Layer 3 of a small transformer language model trained on English Wikipedia (12 layers, counted from 0, width 64).
A neuron adds its activation times its output weights to the MLP's output. To switch it off is to set its activation to zero at one token and run the rest of the model.

Output weights of the MLP neurons that the questions are about. A number n stands for n times 0.00089.
n1: 280 -77 38 106 -237 -230 201 -61 -17 -20 -42 -61 2 -60 -139 210 188 -367 -64 -87 -106 -201 346 246 -406 -122 309 -79 469 -20 -154 -76 254 -105 -56 75 -72 -122 49 96 -137 -245 -242 -52 7 -73 -442 43 258 206 107 59 116 152 216 -109 -172 -67 76 -271 -41 -21 224 31
n2: -291 -106 -85 -233 -65 46 -306 289 321 238 -55 78 -204 -32 358 -135 -173 -30 96 -94 127 -78 240 135 190 10 -33 -394 -66 -220 223 -276 -54 139 270 -353 -94 21 105 -363 194 71 -408 -180 18 150 -32 -213 -8 -88 -141 -346 -17 -147 -53 -20 -344 -74 -50 -121 -112 253 -243 35
n11: 265 66 -266 -89 -157 -298 106 201 248 -267 -162 8 5 354 -54 189 22 194 -228 218 -74 316 -181 61 -101 215 5 67 101 -101 142 -200 -39 -23 195 37 14 173 124 95 -165 -271 -13 79 -49 -18 40 -26 58 59 346 51 255 -49 34 61 182 -139 46 -26 -33 -328 165 -446
n32: -128 -45 -148 135 46 178 -33 119 156 -121 114 -187 22 364 53 -133 186 247 -43 167 -171 -461 219 68 -23 -17 58 -78 331 -99 93 -34 -180 -329 -65 -38 -25 141 -363 131 8 8 -150 -158 -23 86 81 213 18 -166 222 230 39 -19 -85 -59 -113 54 -251 312 38 70 175 -121
n64: -6 -13 -361 -54 -10 276 435 -120 16 136 -135 69 -171 13 51 34 -74 196 82 116 179 250 -17 2 70 -256 16 176 129 -115 129 186 -129 -69 -109 172 336 -76 -78 -133 143 59 102 48 -455 -182 127 68 32 117 233 -211 -6 99 213 91 -125 -162 -110 123 175 -113 6 57
n75: 4 -197 -139 -231 218 101 -161 -115 -338 86 -180 -127 -169 15 125 -66 -66 5 -62 -28 -38 -179 4 303 -65 -191 118 300 40 -155 190 -267 -285 -48 -117 -102 -130 -20 121 -55 -35 180 -25 -16 60 -134 255 98 425 218 73 79 44 -281 -143 -56 278 50 -371 -65 -155 -59 -431 -136
n94: 47 -107 186 20 170 -475 -127 64 -262 -188 -6 -30 -92 -175 -196 448 109 248 -116 114 395 63 -57 290 76 -85 239 -121 59 -70 1 41 170 354 75 -140 179 86 83 -19 36 106 68 313 163 -115 153 -126 -379 129 145 -71 -65 121 24 -33 89 -127 83 -310 131 -115 -6 -113
n101: 11 -85 341 152 -63 -80 0 -231 259 -473 41 -155 -145 138 182 357 -262 5 -9 -180 -24 -12 -128 311 -30 154 3 -35 145 -186 158 42 -171 134 122 -385 12 -54 10 116 -84 159 177 134 231 151 -50 77 -140 419 -31 10 -27 13 107 -21 -307 88 -57 155 -184 -26 -48 31
n104: -60 47 72 35 -5 90 191 -53 -322 -88 78 8 -211 210 -198 -214 191 1 -130 215 -198 18 -147 -173 75 -74 180 26 200 140 46 -83 319 -131 265 -144 209 222 -106 -337 76 -9 92 106 -91 -9 131 -174 -268 -31 -61 -57 179 147 -164 251 -120 100 237 -292 -173 -41 406 -65
n106: 231 -119 -58 145 64 109 -208 109 288 -46 -67 -262 -124 -54 126 -76 -65 -121 -125 -27 159 184 -244 22 -36 142 94 -61 15 37 301 -213 79 -229 387 -15 296 -49 -251 91 -101 445 139 435 -263 -326 -62 21 7 -180 74 247 -17 137 219 -171 146 243 73 -69 273 -11 51 -257
n112: -207 170 151 151 -12 -69 -52 92 371 -60 80 -1 -263 -245 -182 -57 -179 158 -126 -189 -23 7 -205 234 43 7 74 31 -127 174 -164 43 25 6 218 32 -12 -25 103 104 -11 -20 37 207 -118 -84 133 68 -54 -3 -59 -184 255 -60 -409 71 -210 -218 204 63 47 -115 -143 61
n123: -21 122 89 -262 98 207 -322 129 220 133 -313 49 289 -27 -189 -242 -7 25 91 11 -47 -221 -154 -319 148 -83 -144 195 -387 -243 -231 -4 -247 -98 -383 -10 206 35 180 -143 -306 -185 -54 -40 256 12 -169 -83 16 149 -208 -16 -93 -145 251 -42 -318 308 142 -113 -65 -37 146 -15

Each question names a token from some text and the token that comes next. It shows the activations a of the neurons there, in the order above. A number n stands for n times 0.02.

Then comes g, the gradient of the next token's log-probability with respect to the MLP's output, scaled to length 1. A neuron's effect is roughly proportional to its activation times (output weights . g). A number n stands for n times 0.00099.

"0", then "0"
a: -20 -11 -15 64 -12 10 7 -18 -21 12 -1 11
g: 6 -149 -237 -103 -76 -279 217 -82 -36 76 -225 -184 -60 366 -191 -76 6 81 -43 -36 -90 -23 -102 56 -62 -21 137 188 11 -132 163 -169 43 -73 44 -62 110 10 -36 -49 101 125 84 -144 141 90 170 61 12 8 137 -21 145 357 9 -27 39 -37 18 13 -148 -76 -31 124
Which neuron, switched off, lowers the next token's probability most? n32

" wh", then "ile"
a: -22 -47 -9 7 3 12 0 10 -8 0 -18 148
g: 182 117 44 63 19 -138 65 178 -33 -37 13 -59 -32 -229 -97 217 -8 -263 22 -234 59 161 27 177 61 19 59 -71 -51 -45 -126 65 -274 147 -160 165 173 54 42 -62 89 -49 104 -27 -56 -124 -94 246 -207 68 -47 38 -205 257 86 -29 -4 -86 -16 68 -34 275 -66 119
Which neuron, switched off, lowers the next token's probability most? n2

"t", then "iss"
a: -52 9 -27 8 61 -4 1 4 -12 -5 -19 4
g: -20 45 108 -82 17 74 -232 -150 -10 47 -140 -56 45 23 -194 -37 24 141 11 -52 94 229 79 92 48 81 158 -417 -53 9 -200 57 75 11 139 -85 178 72 20 -35 -129 -192 85 87 175 -36 -99 -52 -80 -174 -207 2 -163 54 -26 71 218 89 73 56 -138 -305 -48 146
Which neuron, switched off, raises the next token's probability most? n64

" ", then "9"
a: -35 2 -39 6 -16 6 -15 0 -75 -11 29 -7
g: 24 109 -89 -23 132 60 34 -95 -112 -105 17 16 -95 328 63 77 -253 169 -25 106 -30 20 97 -45 129 -108 148 58 67 125 130 158 -219 139 186 29 79 20 -41 168 158 8 -51 177 183 171 9 5 32 -62 -258 71 -109 59 -147 -144 -209 21 0 38 -247 164 -227 69
Which neuron, switched off, lowers the next token's probability most? n1

" K", then "ings"
a: -12 -4 -30 -1 41 -20 -12 -4 -19 12 1 35
g: 213 148 -160 -139 239 -17 157 107 175 114 -75 -38 -109 -12 139 -19 -164 -101 73 156 74 7 51 1 148 -212 -150 53 -68 -83 12 -92 49 54 -37 28 91 -118 129 -158 -88 -8 222 33 39 0 130 -136 -111 -287 91 166 0 107 11 -281 94 -31 75 -15 -201 297 111 -37
Which neuron, switched off, lowers the next token's probability most? n64

"n", then "age"
a: 3 20 -6 21 -76 6 -27 -2 10 -51 15 21
g: 68 22 -149 177 67 -184 32 -72 16 51 -234 273 39 12 186 71 31 -131 -9 89 -83 -44 10 81 -72 222 49 -69 270 4 162 -257 68 60 154 49 -256 27 -48 -239 243 154 125 -54 114 191 -75 5 -73 23 33 102 148 51 190 92 147 128 -48 6 -24 154 -50 69
Which neuron, switched off, lowers the next token's probability most? n64

"ed", then ","
a: -25 -33 2 1 -12 7 9 -10 0 -2 4 -20
g: 43 12 -214 18 -240 -135 259 -138 -154 20 199 -258 -112 -21 -43 167 -20 6 -228 -25 -237 -52 17 -125 56 -229 -117 93 -24 97 88 -32 27 31 205 -3 -85 -13 -51 -78 114 177 -55 56 -23 -27 -98 -128 -7 109 -183 -200 -98 -176 102 -15 -106 -63 -113 112 -103 127 -37 266
Which neuron, switched off, lowers the next token's probability most? n123

"ot", then "o"
a: -29 -3 -28 4 -10 9 -3 16 43 22 1 13
g: 36 -178 -134 72 -57 -31 27 -20 186 -206 53 328 116 -11 -105 -109 -125 176 101 -13 -82 13 -57 -64 71 0 -47 91 -83 45 -199 -36 -81 -68 28 33 115 42 -108 74 -71 222 -70 5 -6 44 -29 158 -143 -134 266 91 275 -184 71 -284 -113 52 -34 -208 96 -207 -183 -96
Which neuron, switched off, raises the next token's probability most? n11

"2", then " |"
a: -4 20 -12 -1 -5 61 -7 11 -16 -8 -17 5
g: 21 93 -23 208 -34 98 -46 -88 115 -252 -240 9 61 -125 120 -121 -1 -95 -4 217 -196 -26 148 -1 -8 7 -186 -90 241 174 -236 154 -106 185 -92 80 -109 28 13 -205 -145 -64 -23 139 -177 27 -45 -25 -31 9 -190 -75 205 -68 118 251 110 -41 -4 -44 124 -199 34 -46
Which neuron, switched off, raises the next token's probability most? n75

",", then " bu"
a: -22 8 0 10 18 32 -300 1 -17 -4 -141 8
g: 101 23 -98 64 39 -12 -243 -189 -154 73 43 -3 -81 -41 -104 18 46 -54 219 40 -16 93 -160 310 167 -146 -46 -39 33 -124 -274 -52 84 132 101 7 68 169 -82 106 110 -198 -121 -125 -8 26 43 -134 -220 292 99 -56 -161 7 204 -15 -24 44 79 83 -89 19 192 -231
Which neuron, switched off, lowers the next token's probability most? n112

" ", then "1"
a: -32 -53 -38 1 -17 7 -4 -5 -70 -24 5 -13
g: 16 -46 97 -64 -276 -70 -30 101 184 168 122 -234 -41 -126 73 -69 15 13 190 -226 77 -152 194 -34 217 -68 40 61 -90 208 -174 172 112 56 -2 -64 -70 57 109 -37 54 55 -109 -34 -332 -140 139 -211 140 -68 178 58 -154 -55 53 -145 -113 57 -79 64 26 166 -53 -87
Which neuron, switched off, lowers the next token's probability most? n104

"–", then "3"
a: 20 -21 -22 4 -9 -13 -24 77 -8 -2 0 43
g: 295 60 180 51 56 217 12 -139 -111 -54 86 44 126 -278 306 209 81 14 140 25 -137 4 153 92 -203 -32 11 -152 279 -21 -41 55 23 104 71 -124 -21 -21 -126 27 -113 39 99 -44 44 -116 -217 13 -81 81 -83 41 223 64 -213 -144 56 7 -54 -119 -71 -191 33 34
Which neuron, switched off, raises the next token's probability most? n123